Layer 7 of a small transformer language model trained on English Wikipedia (15 layers, counted from 0, width 128).
A neuron's activation on a vector x is GELU(gate . x) times (in . x), where the dot is the dot product.
The model reads these tokens: " number" " three" " on" " the" " 2003" " list" ";" " the" " following" " year" "," " he" " c" "li" "mb"

The vector x that enters this layer's MLP at each token. A number n stands for n times 0.028.
0 " number": -3 -28 -13 44 18 -33 25 -21 9 -31 -27 19 -17 30 -21 -44 20 -52 13 -23 -52 -22 -32 -32 -11 10 25 48 -4 1 -13 -1 -14 12 10 39 40 41 -42 10 -44 -9 52 42 15 -18 33 -33 22 -24 6 -34 -16 -17 -16 -36 -30 -13 -9 -3 -7 34 17 30 -53 -51 -19 -15 16 -4 -1 31 -36 -40 -6 78 15 29 27 18 -23 0 -1 -30 27 10 -49 32 -13 -58 -9 4 -31 11 55 11 -24 -9 -12 32 -29 28 8 -8 -51 36 -19 -35 -13 26 -28 -4 -25 17 -29 -12 -71 -45 -22 -17 9 -2 17 44 17 -13 13 30
1 " three": 37 -35 -5 3 -8 -21 6 6 -18 20 -24 -32 31 13 -32 -30 -9 -54 25 -86 4 -45 -44 -9 16 -15 25 13 -3 -18 -10 -27 -30 -6 -25 44 23 39 -32 9 -50 -5 73 55 -6 4 58 2 1 -31 -9 -27 -9 -11 11 -28 15 -11 -21 38 8 6 3 -5 -19 -36 -18 -13 10 -15 -39 47 -40 -61 13 47 12 41 4 8 -38 12 35 -35 12 2 -39 23 -14 1 -7 5 18 13 18 20 -11 -10 15 27 -50 16 32 6 13 3 -60 19 -9 17 -9 -32 -28 -12 -7 11 -14 -36 10 -13 22 -52 16 36 -38 -20 14 17
2 " on": 0 -48 -32 38 -32 3 -11 4 6 -4 -21 -13 36 -16 -29 -14 3 11 -40 -17 -13 -35 -38 -37 40 10 15 -2 -48 28 -60 -3 -22 -17 -13 1 -32 21 -49 20 14 -10 10 61 28 -32 37 -24 -23 -36 -47 -33 -62 -8 -17 -19 -33 -23 -11 44 -2 25 9 37 -11 0 -25 -7 5 -11 -1 -12 -1 -11 8 1 -17 44 -7 25 -15 22 49 -38 4 -9 8 -7 -4 -14 10 -10 -34 6 -10 37 -17 3 -9 17 -30 52 19 20 -73 4 -7 40 -23 -32 -66 -47 22 -28 -6 -24 0 37 -37 -23 13 -10 8 14 33 -34 52 -9
3 " the": -51 -31 -25 23 24 -20 -14 8 -18 5 -3 -40 38 -8 -34 -40 18 -33 9 -18 -9 5 -7 -9 32 -2 11 5 11 -27 -25 -24 -32 -14 10 37 5 40 -39 0 -16 -5 22 49 7 -26 2 -32 -9 -60 -5 -32 -41 11 -25 -31 14 11 -16 4 -4 -13 19 -9 12 -22 -4 22 21 -12 50 9 -33 -11 -28 -5 10 80 20 -18 -7 79 -6 -17 -17 25 -14 7 -60 -16 -23 23 -25 -8 -3 36 -27 -6 6 53 -34 15 22 -34 -48 -28 -61 -33 1 -15 -36 -32 33 9 -20 48 5 -10 -19 -40 27 -19 -17 7 4 -10 -4 3
4 " 2003": -38 -29 -39 47 4 -21 -15 -23 -49 4 -61 -29 -2 -24 -38 -26 -12 0 -30 37 -24 18 -40 56 6 4 17 20 -56 17 2 52 -20 9 38 52 22 7 -15 -6 -30 -11 22 23 -27 -8 4 -57 25 -49 -41 -35 -9 31 14 -38 44 22 -20 40 17 -33 19 3 -3 -6 27 -2 22 2 -2 -7 -11 -27 -4 25 -7 29 41 7 -18 -15 2 -16 -5 -23 -24 -24 -9 15 16 -12 -30 7 -10 -48 23 -27 -31 24 -27 7 29 17 12 13 -34 29 -46 -31 -64 -20 35 15 -25 -7 3 -12 16 -32 -14 11 -20 7 -35 -14 0 13
5 " list": -15 -34 29 35 14 -3 12 19 3 19 -21 -12 -12 -30 -35 -18 -30 -32 -37 -25 -28 -7 -12 -30 -11 -7 13 52 32 19 -13 -36 -23 20 -16 -13 36 9 -12 -19 24 -9 34 24 30 3 32 -49 2 -6 -4 -31 -17 27 -12 -38 -32 4 -15 18 -3 8 -2 -6 -23 -44 -7 -18 37 -2 -31 61 -49 -53 34 29 -6 -2 17 20 -55 14 9 8 -17 25 -19 36 -43 -13 -23 -42 -56 41 10 -28 -8 3 -12 18 -56 7 37 4 -73 -12 -18 35 -17 -52 -9 9 -31 43 -17 -29 -27 -16 -7 -16 5 1 19 31 -9 12 30 32
6 ";": -53 -39 -11 18 -57 -27 7 -50 14 11 -24 -37 7 -15 -39 -17 5 -6 43 -43 30 -5 -43 -51 25 -36 38 31 -8 -26 50 31 -8 10 -26 22 -41 -15 -26 11 -23 -7 20 7 -2 23 60 -18 4 -20 -23 -3 -26 7 -18 -24 -16 27 -3 22 -15 6 -12 34 -16 -53 -6 0 36 -13 -17 8 -55 -25 -2 -36 24 36 0 13 -55 1 -37 -30 32 -16 -20 -16 -28 -10 15 4 0 15 1 25 24 -24 2 18 -41 61 34 -23 -59 -26 -23 -9 -17 -11 -58 15 12 -36 17 -12 -26 0 13 -9 -4 -47 30 18 -2 -19 17 -17
7 " the": -77 -41 0 37 18 -14 -8 -5 -1 3 7 -63 33 -6 -36 -13 35 -26 21 -52 -14 6 7 -9 41 -5 9 23 8 0 -32 -31 -40 14 13 34 6 43 -34 -3 -22 -8 9 33 -16 -11 36 -20 -32 -23 8 -21 -54 -10 -20 -39 8 41 -4 16 -8 -30 17 -10 4 -23 -24 -13 24 -13 74 34 -26 -11 21 3 -9 58 15 29 -25 81 -17 -18 -9 17 -13 5 -50 -15 -13 29 -20 8 -3 15 -33 6 32 3 -42 3 16 -46 -43 8 -23 -11 -2 -21 -38 2 34 34 -16 36 -12 -2 -20 -18 28 1 -17 -8 -1 -14 9 16
8 " following": -64 -20 -29 9 -11 19 2 22 -24 -5 -8 -32 20 48 -37 -21 -9 -2 -20 -44 21 -36 -63 -25 5 -16 7 59 -14 4 -21 -50 -29 -22 33 51 -9 -14 -23 -14 1 -5 37 28 -19 4 19 -39 -25 -26 0 -27 -28 -20 -5 -63 -27 26 -14 29 8 0 -19 -14 -39 -34 -6 -20 -3 4 22 26 -36 -68 21 18 13 35 -13 -13 -38 13 27 -12 3 -16 12 15 -10 -9 25 3 -8 8 -21 -46 -22 -39 -18 17 -15 27 33 -4 -27 4 -34 18 -24 -16 -23 -24 20 2 -14 29 -8 0 -3 -10 25 19 10 14 -45 -12 43 -29
9 " year": -52 -16 -12 39 -3 0 6 -2 1 -17 -23 -26 2 -25 -32 -30 -12 -21 -30 -2 -29 -47 -55 4 -27 -27 12 34 -46 16 -5 -14 -54 -17 -5 11 10 -21 -25 -13 -11 -26 39 52 -33 13 45 -24 -4 -41 -27 -28 -35 2 -23 -31 -28 13 -3 17 24 15 -15 39 -28 -25 7 0 23 14 -6 14 -62 -65 22 -6 -33 -2 32 58 -73 -4 20 -8 16 9 3 21 19 -17 -30 -6 4 -23 -11 -48 14 -28 -35 46 -66 13 -11 7 -22 10 -14 18 -21 -23 -55 -37 16 -4 32 9 3 -14 14 -2 34 -17 -9 2 -35 -43 0 17
10 ",": -63 -16 -15 20 13 -10 3 -46 10 -19 -12 -26 0 -41 -46 12 3 17 10 -34 14 -1 -21 -31 4 -2 30 -3 14 -14 -15 10 -10 -14 -31 26 8 31 -45 4 -13 4 7 40 -32 71 42 -42 5 -30 26 -15 -21 27 -2 -16 22 -5 3 24 -3 41 -32 29 -8 -26 -11 -28 34 -1 5 37 -33 -12 28 7 10 2 9 16 -50 -10 -7 -24 22 13 -11 19 -25 -31 25 28 -29 18 14 -5 37 -23 -5 32 -17 27 16 -43 -60 -6 -18 -11 27 -27 -94 -21 20 0 1 8 -11 17 -4 -7 18 -15 22 2 0 -19 -8 -11
11 " he": -46 -27 -9 8 6 12 14 -1 -12 -5 -37 -44 6 -44 -43 11 6 -24 23 -24 30 29 14 -6 27 -42 19 43 21 7 -9 24 -6 -26 10 14 0 -44 -21 -19 -31 -54 58 62 -34 32 37 -10 -11 -33 -2 -36 -33 -12 -18 -30 10 24 -3 8 -9 -19 4 22 -1 -33 -32 -4 -27 -2 42 44 -6 -49 40 9 14 16 -4 42 -25 24 6 -41 9 18 -66 -6 12 1 -10 13 29 2 1 -34 7 -3 33 34 -4 -8 -13 -26 -27 37 -24 11 33 11 -44 20 0 33 -21 26 -54 25 -14 -6 7 -4 12 12 3 6 -3 70
12 " c": -35 -86 20 40 14 11 -11 -31 46 51 1 -11 14 0 -40 -9 11 -14 46 -26 -52 33 2 -46 -23 -5 15 -11 6 -3 -64 25 -30 -8 19 -37 -22 28 -10 -14 -18 -20 44 69 19 22 13 -31 15 -14 -2 -11 0 -9 -18 -11 -21 -6 -3 15 35 -28 13 23 -7 -31 -2 -7 -33 0 10 24 -50 -27 -7 24 34 -5 1 40 -42 15 11 27 13 48 42 26 17 1 -49 45 -19 15 -17 29 32 -25 -12 -17 6 6 6 -12 -8 -25 30 44 33 -1 -42 -15 21 -5 -6 -2 -25 4 -38 2 0 26 29 5 16 -46 -38 -12
13 "li": 21 -62 7 10 18 -10 2 -56 19 0 -36 -20 -8 -21 -36 -38 53 -16 -15 -3 52 -8 19 -25 -42 18 36 -25 46 17 -5 -52 -10 10 -15 2 22 -6 -37 -19 -20 -7 16 46 -2 -11 -28 -15 2 19 -8 -19 7 6 -6 -38 25 19 -3 -2 44 20 22 23 36 -66 -1 -48 -3 -10 35 -5 -26 -46 -39 0 64 47 35 46 -21 27 47 -4 7 3 -3 -2 -6 7 6 3 -19 31 -29 -10 -12 -40 19 1 -9 27 11 44 -46 -33 12 31 56 -26 -31 -4 5 19 -1 -25 -11 -16 -4 8 -10 5 55 -18 25 6 9 27
14 "mb": 16 -49 30 38 -2 -21 22 -57 22 18 -4 -48 13 -2 -48 -38 12 17 13 -59 0 17 49 -11 -16 -16 5 14 13 3 -37 -35 -5 -25 51 -35 -1 -32 -9 -2 6 -13 38 21 -14 12 35 -21 -5 24 -16 14 16 -25 -12 -29 47 -29 -7 -10 33 32 36 4 -27 -62 -37 0 0 -2 -22 37 -20 -21 -26 12 -6 17 0 19 -18 -19 -17 11 -35 -9 -24 -11 19 10 -4 -16 -10 32 -10 31 -10 -13 4 -4 -20 -34 37 -10 -38 -44 -28 -1 9 -2 -85 -50 -7 4 -15 5 24 13 3 23 -6 -20 -6 1 -16 8 -4 -3

Each question shows the input weights of one neuron of the MLP. A number n stands for n times 0.012.

n167 gate: 16 -6 -8 -5 -18 18 -6 22 17 2 29 15 -5 44 55 21 30 -9 -9 -2 18 9 -13 13 12 -3 4 24 3 -8 4 16 19 -7 14 -2 -8 34 -2 7 -10 4 2 -11 -3 -6 -22 -33 -2 10 -23 -8 -18 -10 -1 1 5 26 4 3 34 -9 23 -19 0 -26 -19 -7 -19 20 2 -21 21 13 3 5 -31 20 -4 17 -1 7 -20 -10 -32 -5 -3 -1 5 30 -3 17 -47 15 -4 25 -20 -1 6 5 -8 -1 -6 4 -12 43 -10 -22 3 -3 6 -18 -10 -21 21 6 7 8 -10 -8 -4 4 11 30 -7 11 -21 27
n167 in: 12 21 -27 -14 -24 -35 8 36 -22 -12 30 21 20 20 48 -9 -21 -9 17 12 -2 -19 5 24 -4 12 -13 -16 3 -22 3 31 37 -1 -22 14 -17 8 -7 -35 22 -3 40 14 6 -8 26 -38 8 -58 -7 13 -11 -10 23 -12 -2 8 -1 -12 3 -2 -36 -15 -26 -9 5 -11 -12 -20 -16 -35 10 22 -13 -2 -28 39 13 22 13 -6 1 -2 4 23 1 -7 -29 18 -23 16 -11 -15 -33 25 -5 -11 3 -10 29 -10 -23 -5 -8 17 15 -13 6 5 -25 23 1 1 -13 22 -15 31 -12 -18 -16 -32 18 -19 -21 32 8 26
It fires most on token 3 " the"

n70 gate: -9 12 -11 -6 -25 0 8 -51 2 13 -44 -16 -28 -12 35 23 -25 11 10 5 -18 -8 -17 8 2 13 21 -28 -12 -11 -3 -12 -5 15 7 -8 -6 -1 -37 -4 9 13 -26 9 -4 8 -34 5 -32 45 19 5 18 -5 -29 22 -7 5 14 20 -2 -29 -13 2 5 -23 3 -7 -19 -20 5 24 -11 27 -19 -29 1 -4 22 12 6 -12 -49 -6 -17 -11 10 18 44 -14 -31 38 13 -6 -13 12 -3 20 19 13 -12 -16 -25 -7 -3 31 -17 13 -1 -20 -11 -43 -6 -17 21 9 2 -16 1 -37 5 39 -13 -8 8 8 -7 21
n70 in: 11 14 9 3 4 -9 -23 -3 -17 -27 22 -2 -17 34 7 -15 -20 0 -19 -21 2 1 -22 65 10 17 9 18 29 -12 9 21 1 -15 31 30 -9 -4 -18 -17 -23 -19 -21 12 10 1 -32 -15 11 29 -4 -28 -15 -20 -13 3 39 44 11 -2 13 10 -22 -14 -17 -15 10 -14 11 17 -11 -76 -25 -14 22 -14 -7 16 -6 14 13 8 17 49 9 5 -35 -13 -9 -17 20 -30 17 12 -17 -4 -2 -6 -32 10 -9 56 15 -24 -38 -26 33 20 -36 1 -30 -2 -26 12 -12 11 2 3 0 -16 -32 -20 27 -41 -1 -21 -11 8
It fires most on token 9 " year"

n124 gate: -3 26 25 12 -1 32 -12 -28 -7 -14 8 -14 25 37 43 5 -40 -27 7 -7 -38 34 41 22 -8 3 -8 1 9 17 -10 26 -2 -11 25 12 -24 -12 -12 -11 -20 7 -9 -6 0 24 -37 -22 9 17 -4 -18 22 -16 -8 -14 13 -12 -1 -7 27 2 -14 -33 6 -47 9 -3 -17 8 28 17 -3 19 12 -21 -15 -15 9 0 -18 -19 8 -31 -8 2 -24 2 -12 18 1 18 -9 10 -23 -7 -5 7 17 -7 17 -3 11 26 18 9 13 -17 -10 28 19 -16 -3 18 -1 -7 15 -3 -16 -15 51 -2 9 -40 0 -10 -28 47
n124 in: -44 -26 8 14 -33 3 -26 52 -11 -14 5 -1 -20 -6 18 -11 -4 36 -6 41 -21 -26 8 -1 -10 19 20 36 -11 -36 -18 27 5 -51 -26 -7 37 11 28 -6 11 -4 5 20 -15 4 43 -7 26 17 11 34 1 -20 4 -8 -35 -10 28 -10 -30 -20 -61 -5 17 -2 -13 9 16 -11 -13 -22 -2 19 -4 -18 2 -4 -9 1 6 4 1 10 8 2 8 -4 -3 4 -3 38 -32 -21 4 -4 -4 7 -34 -5 -1 16 11 -7 -4 4 -2 -41 31 -2 -10 -10 4 15 0 20 -12 1 22 -31 -39 -4 1 36 -22 25 6 29
On which token does it fire most, and how strongly? 13 "li", at about 0.65

n220 gate: 8 0 6 -8 -3 -5 -1 -2 -7 4 -10 -1 -15 -1 -3 7 -1 5 14 -4 -5 -7 -2 0 -8 -1 3 6 8 0 3 4 -19 -7 14 21 -6 10 -18 32 -24 -2 -18 7 -18 14 3 -16 4 -5 -2 11 -13 25 25 -24 22 -4 -2 18 11 0 -4 -9 2 1 12 1 17 12 -10 9 -12 20 4 -14 -12 -11 -6 7 -3 -10 -9 -21 0 2 -5 1 -10 -20 5 7 0 -19 -5 -1 25 2 -4 -13 -6 -13 2 1 -14 -1 -19 -23 8 -12 -7 8 9 0 -6 0 -1 -1 1 6 3 13 -3 5 3 -10 5 11
n220 in: -7 -4 -13 -12 -4 -3 -7 -5 9 14 11 -18 -5 -20 15 20 2 -5 -5 -17 1 8 6 2 15 -10 7 -9 10 5 -17 1 20 10 -24 -4 -3 -11 -37 -2 4 3 2 -14 -8 9 24 13 -5 8 -3 1 -9 -20 -14 9 5 -14 -7 7 -18 8 9 3 14 -11 -4 4 -11 2 8 6 5 5 -9 33 3 12 3 -13 -8 -5 14 2 -2 -5 -5 11 7 4 -12 11 -12 15 13 -8 12 -9 9 0 -2 3 3 -15 -1 0 11 0 -16 -10 5 2 -10 -22 3 -8 12 14 -15 2 -23 -14 0 -6 2 12 -2 -8
On which token does it fire most, and how strongly? 10 ",", at about 6.4

n296 gate: 11 31 -4 7 17 4 6 1 -3 5 -1 -46 -17 3 -5 8 17 11 -5 4 -18 35 22 29 -10 14 -14 28 16 3 -2 30 -26 -19 11 1 -22 -4 -29 -18 36 7 -9 -5 10 6 -21 40 -12 -22 19 18 2 31 -30 27 18 3 -3 -32 -15 -10 -5 -43 -16 -21 30 -19 25 -18 -2 -15 -20 25 -1 -16 -1 -35 16 -21 22 13 0 15 -17 -12 26 -11 14 -27 19 -12 -26 20 -13 3 -28 2 -11 27 -12 26 -10 -5 -22 12 -13 9 -5 -12 4 -10 -8 22 -5 27 -20 -7 7 -26 -12 10 14 31 -18 -4 14 -57
n296 in: -38 2 0 -11 4 -20 -41 -21 -3 -17 -3 11 0 -16 20 -24 1 -6 -17 -10 6 8 -47 8 17 -8 -12 6 -9 9 -26 -8 14 16 -36 -9 -41 4 22 0 20 30 -4 -14 11 8 6 -9 35 -13 19 20 23 -3 34 -6 6 -3 8 24 -15 4 6 26 -2 -6 0 -10 14 -18 38 12 1 4 -16 -23 -49 0 -34 -27 4 4 34 -34 -16 -1 -18 -9 41 31 -20 -21 7 -36 -20 6 0 2 -23 6 1 -44 77 12 -6 -5 1 1 -20 34 -49 -10 5 28 8 -5 27 -24 59 -1 9 -1 -2 1 -6 -18 17 -49
Its two highest activations, in order, are on tokens 4 " 2003", 3 " the"

n262 gate: 25 -20 5 -26 -16 36 -2 7 37 9 4 -18 14 10 -55 10 -5 -17 28 -17 7 19 -4 -7 -9 -16 7 8 9 -3 40 -5 -24 4 -9 -4 -26 -35 32 -2 3 -2 -23 -2 7 19 -24 -33 -17 21 26 1 6 12 11 -22 16 24 -8 -2 -16 -34 -11 -58 10 -21 18 -21 12 1 4 -32 7 27 -33 8 13 -2 10 -16 28 -40 -17 4 6 16 -17 6 -2 9 8 10 -21 3 -13 19 -3 13 -5 -18 19 -23 11 -21 -15 -1 18 21 -34 8 -12 41 14 -5 -1 -4 25 15 0 4 1 -6 25 2 -11 4 -7 12
n262 in: 4 14 -7 5 -14 -28 27 -25 -1 12 -21 3 -43 -50 20 26 -5 6 -14 -37 12 -11 -21 -20 19 -5 18 43 -19 -7 -16 -22 -7 7 8 -11 -10 -1 12 -25 27 -34 20 11 25 1 -6 14 27 3 28 20 -16 13 18 5 14 5 -23 -16 -3 22 -18 8 -8 13 -28 -17 9 9 -24 9 -10 27 37 -3 -6 55 7 18 -43 37 18 -8 25 18 -2 -40 21 -11 -14 -29 14 -35 -30 -12 29 6 -6 -6 -1 19 -1 18 57 -40 4 16 22 31 26 -26 3 -17 -34 3 9 5 30 4 12 0 -60 52 -5 -26 -50 -16
On which token does it fire most, and how strongly? 6 ";", at about 2.3

n49 gate: -19 -1 -17 3 -2 24 -10 18 -9 -3 -28 -29 -6 -2 4 -27 -2 -8 21 10 -10 6 12 -15 -7 23 7 -12 -14 -9 17 7 -15 17 7 12 -19 -15 -34 26 6 -5 -9 17 -39 9 -4 -16 -28 18 -25 12 13 -26 8 16 -19 -21 34 0 1 -24 22 -1 4 -4 -13 10 34 -6 -11 -16 0 -8 24 -10 -22 -32 11 -10 9 3 -1 18 -3 6 5 17 2 5 24 14 15 4 11 -17 -9 -26 -9 16 0 -4 -14 -29 2 8 -12 -9 -7 2 28 16 36 -16 14 14 -7 -15 -23 -14 -23 14 -1 -37 6 16 -11 -1
n49 in: -40 23 -2 -24 5 11 -12 10 18 8 9 -39 -11 11 6 -2 6 22 35 -8 -10 -20 -2 -13 -8 1 -5 -5 14 -8 -18 9 -6 -1 -34 13 -9 -2 -32 12 22 -12 -4 33 -4 -6 -2 32 7 -18 17 -5 -29 14 8 26 14 -22 -2 -1 -7 -27 24 -7 -17 24 -8 41 -3 -25 4 38 10 -3 30 12 -6 -17 -20 -25 -16 2 5 56 -2 -7 -34 1 8 23 15 -25 9 -15 31 -22 -13 18 18 -1 -34 22 13 25 -18 15 -19 8 28 15 -5 21 -12 -9 -6 0 -27 -11 -3 -30 -15 19 0 -25 9 29 -24 10
It fires most on token 7 " the"

n212 gate: 3 8 8 12 5 -40 11 -18 22 1 56 -2 33 29 33 -17 -19 -4 27 7 12 1 14 1 -3 26 9 -7 -8 -16 -35 17 20 11 22 7 1 -18 13 -33 6 -13 -14 -11 -51 -3 45 -1 -36 0 -14 -12 14 34 34 -7 -13 -51 47 -9 -1 -21 13 -3 27 71 -15 -26 3 -36 1 -24 4 -7 -24 26 4 0 47 -31 -31 14 31 -28 22 -10 -8 -27 11 23 -6 -11 6 -12 33 -9 17 20 36 15 -1 -4 -3 8 -18 1 1 -38 19 -39 5 38 15 14 -6 12 -1 -29 -16 -26 1 7 18 11 -28 -14 46 -9
n212 in: 7 31 34 32 10 -20 23 14 -2 40 19 -17 -56 -3 -28 -16 15 -12 15 6 -4 26 20 -5 -4 22 -11 14 52 16 -20 -6 14 -2 72 15 -22 -24 15 -4 4 -22 -1 -18 -25 7 -11 -1 -35 8 -1 12 -18 -24 4 -8 -1 -7 -3 21 13 -10 -5 -15 -7 -1 15 -23 13 19 20 -1 -31 39 -28 -10 56 -27 0 25 -6 -6 2 -10 3 22 -4 3 -21 -25 16 -1 5 -32 -49 -25 -22 -14 -5 5 19 4 -16 9 0 -65 -20 -57 -5 -21 1 7 -6 -25 -35 15 9 -21 6 -34 -26 -7 -29 37 6 -1 1 -3
Its two highest activations, in order, are on tokens 7 " the", 2 " on"

n362 gate: -11 -7 39 23 -18 -20 -12 -1 7 2 6 15 22 25 38 -4 -19 -9 -7 1 -54 29 41 47 3 -2 -2 33 -8 -10 -18 14 2 -31 44 23 19 10 -29 -13 -11 -4 15 -40 -17 20 33 -22 -21 -21 -5 35 -29 -1 -1 -7 -21 -5 38 10 -7 33 -2 -13 25 25 5 10 -11 -17 -4 -16 39 -25 -15 -5 -4 30 1 9 10 -18 17 20 -11 11 -3 16 -17 -7 -22 41 45 -10 11 -13 11 1 25 22 1 -20 14 7 52 8 20 16 -8 -3 29 3 -10 7 2 -26 -31 13 -23 -8 -20 -4 -3 -27 5 -7 -14 -9
n362 in: 26 -20 9 -2 32 24 -2 -14 -10 19 25 9 -20 5 -15 -2 53 -4 8 -5 12 -6 -32 -22 26 -5 18 -2 -2 -24 -10 34 -22 -40 -53 5 -24 -33 14 12 24 -54 -15 -9 -31 -35 3 36 -17 9 -18 -30 12 -6 4 4 24 -5 21 -4 -4 4 3 10 6 20 20 6 12 5 56 28 -24 1 -1 -8 -7 4 -4 -1 -15 22 -22 8 10 -10 -36 2 31 4 21 -6 19 -21 5 9 -17 14 -28 -42 8 -2 -16 -4 -28 -6 2 -16 6 -4 -9 6 -22 -35 -8 11 -34 -1 -7 -5 -25 -7 33 30 -28 -24 23 23
It fires most on token 11 " he"

n188 gate: -1 -27 25 26 10 6 14 5 16 -44 -10 -21 -1 19 0 -27 -13 -40 -18 22 -20 11 28 12 -27 2 2 22 21 28 35 43 18 8 -22 -11 -5 0 22 -20 -12 -29 -15 -7 -5 -12 -30 -6 16 -6 21 23 3 -14 17 25 -10 -8 -4 33 -8 5 -8 -4 2 0 14 9 35 -4 -27 2 2 0 -6 32 26 9 37 24 23 0 22 -17 -39 18 -18 -33 10 5 -20 -6 32 11 2 8 9 -17 -9 -4 -12 -16 37 -22 -21 -21 -25 55 19 -11 27 -22 2 -27 17 -25 -9 19 11 6 0 0 -23 -4 -6 -22 49 2
n188 in: 7 15 13 24 -1 -6 7 29 -14 17 -38 24 16 -8 -16 -3 5 11 -27 -2 -40 -4 -42 -21 5 28 40 42 4 -16 39 25 3 19 -18 -28 -14 7 64 -44 -19 -6 -31 -14 -19 48 10 -30 15 21 26 -17 4 -25 3 19 -8 10 -17 -12 -16 -2 -17 11 -22 -30 21 32 -12 -5 -8 -17 35 -13 15 -15 -22 5 4 14 -12 9 15 7 -7 5 -11 -18 -31 31 -9 4 -12 -32 -34 -12 -25 9 -43 -25 4 -20 29 -14 -35 -3 -4 -31 3 10 22 33 -25 30 2 41 -26 20 -9 18 0 -6 3 27 -9 -21 12 -24
It fires most on token 5 " list"

n10 gate: 9 16 17 7 18 4 -11 -5 23 -7 18 3 3 1 9 7 4 13 1 1 -8 8 18 -5 20 25 -11 -9 -15 2 21 -31 -14 2 17 -2 -3 -24 -17 3 -4 27 -25 -40 9 -8 -48 1 -9 -36 -6 1 2 34 -1 33 17 -12 -13 19 -2 -14 -12 3 -11 -39 -16 -18 -40 27 -8 27 7 24 -12 34 -9 -20 -24 12 26 -7 -11 13 12 18 -20 -15 -15 -20 14 -5 -33 23 16 -8 -22 18 -11 -20 20 4 23 -17 -32 30 46 4 -5 -8 9 -1 -16 4 -33 -1 -4 -6 -6 -36 -17 17 40 12 -18 0 -4 -16
n10 in: 1 22 16 -37 26 3 -25 -9 -9 -9 17 -21 -10 -9 -3 -4 -35 28 21 3 6 -28 -29 21 -27 -13 17 -9 6 11 -41 -2 -19 17 10 -7 13 14 5 -7 3 10 -8 -1 17 -12 33 8 -34 2 10 -5 -36 -5 -25 -8 11 -13 15 25 22 -4 -20 -11 -9 -19 40 -15 -6 -57 19 -1 -8 11 -16 -33 27 -10 -1 -25 1 14 21 8 8 -1 4 -34 26 -19 25 -10 -6 -7 6 10 -24 -19 -9 -27 12 -5 22 -29 40 12 -10 -3 21 -3 1 33 49 15 -22 -30 -2 -9 38 -6 -40 9 23 20 13 -15 11 -9
On which token does it fire most, and how strongly? 14 "mb", at about 0.24

n265 gate: 33 -13 -30 19 -13 -11 9 3 -5 11 -2 7 -5 4 18 -6 5 11 3 -1 3 13 -28 -10 -6 7 -26 -9 3 -5 29 1 6 1 14 -6 4 2 6 -12 14 0 -1 -8 -14 8 -2 0 20 -18 -12 -15 0 0 4 -5 -3 1 5 3 9 1 -7 24 1 5 16 2 8 1 2 -4 14 8 11 -3 3 -9 -12 -8 5 -4 -3 -3 21 2 -14 -2 -1 11 -15 -7 2 -4 9 18 -28 0 -11 6 0 21 -9 6 1 16 -15 -7 -24 -5 -14 8 18 5 -15 -13 -6 -10 -8 -10 20 -13 -9 5 -5 10 19 0
n265 in: -7 6 -15 -2 -4 8 -4 2 -4 -5 -7 15 -22 5 3 -21 -3 -23 -5 0 1 3 7 -19 9 -6 -16 -2 -14 -6 -11 -1 8 -16 5 9 3 3 3 19 13 1 9 9 28 9 19 -16 5 0 6 -28 -6 -12 1 -27 -10 -19 -9 4 14 -14 -10 -19 5 -12 -6 -23 4 18 -1 -14 -2 2 22 14 0 -1 8 1 -5 0 -10 3 -7 -6 -18 10 -11 18 -4 -2 10 -5 5 22 -10 9 9 -12 5 30 6 14 21 -8 -4 22 -22 7 14 -9 -20 0 1 1 12 7 15 7 -20 1 15 22 1 2 -3 1
Its two highest activations, in order, are on tokens 0 " number", 2 " on"

n285 gate: -3 12 -16 23 21 32 21 -19 8 -21 3 12 15 -28 -2 21 -7 -1 8 -18 -10 2 13 -2 -12 -1 -11 19 -1 3 -25 -16 -32 -28 -1 27 2 -13 -19 9 -12 -27 -29 4 9 -5 -4 -8 5 -17 -5 10 29 17 16 17 -12 -24 10 -17 -16 10 20 -10 37 7 -6 8 3 14 29 -34 28 20 -38 -14 3 -39 12 10 -14 -35 -16 -42 -36 28 -3 -8 11 -11 -22 10 38 -14 33 19 50 15 4 -23 23 1 8 4 21 10 1 24 -11 15 1 -6 -40 -11 2 17 3 -6 21 12 -1 -9 5 -29 -7 -4 7 -2
n285 in: 11 23 -24 12 17 -18 12 -13 -7 -12 10 -11 -19 4 -16 -33 -12 -8 86 -15 6 -27 -1 14 23 -25 -24 29 -26 17 -12 27 0 8 -8 4 -9 -8 -42 -8 -46 28 -6 42 20 3 20 11 -2 11 0 2 3 21 27 -6 33 -40 26 -10 38 12 -28 -29 19 48 -14 -35 21 -14 -25 12 -2 -11 -3 -13 -8 34 1 42 19 -12 1 -13 -41 13 -34 -23 -21 -19 2 2 19 20 -11 12 27 -6 5 20 7 13 -43 8 38 17 -8 32 -9 -18 17 6 -5 15 -19 -27 20 -27 17 -21 -14 -21 5 11 -6 -11 28 -4
It fires most on token 12 " c"

n162 gate: 32 18 12 15 -2 6 -18 8 9 6 22 29 2 -4 -4 6 -5 -50 -32 35 -4 1 -18 6 24 8 1 17 -32 -12 11 -2 4 -27 -3 34 -13 -38 19 -11 -36 -3 33 2 -11 -12 23 38 -16 -34 43 -6 -26 14 -38 26 34 -44 9 -6 5 -8 -13 -9 -24 -3 -15 16 33 -15 -1 -7 7 -6 5 1 39 10 6 29 -10 -34 11 36 -47 23 -1 -13 17 2 1 21 13 -2 13 -30 16 -7 -4 -1 -11 26 -11 -11 1 21 7 1 -45 -35 -9 15 -34 21 10 2 0 -52 8 -49 -1 -11 1 -26 -3 -10 2 -13
n162 in: -26 17 -5 -15 20 -39 -30 -28 3 -9 -34 30 -13 -9 6 19 -3 -26 4 -5 19 -26 1 17 20 7 -10 5 21 -12 6 -16 -22 -14 29 -15 11 13 -17 -15 39 -30 6 29 5 -1 6 19 11 4 -18 8 7 4 24 15 -28 -1 23 34 -12 -4 -1 17 11 9 -33 -21 -32 17 -21 -39 -37 24 15 10 2 -28 -13 -18 46 -33 3 -48 11 20 -48 12 11 1 -31 -35 10 -36 13 40 30 25 7 2 7 -33 -37 12 -30 8 11 32 20 38 -46 -32 29 44 0 16 -11 17 58 -22 0 -24 31 -1 -19 19 1 7
On which token does it fire most, and how strongly? 9 " year", at about 3.6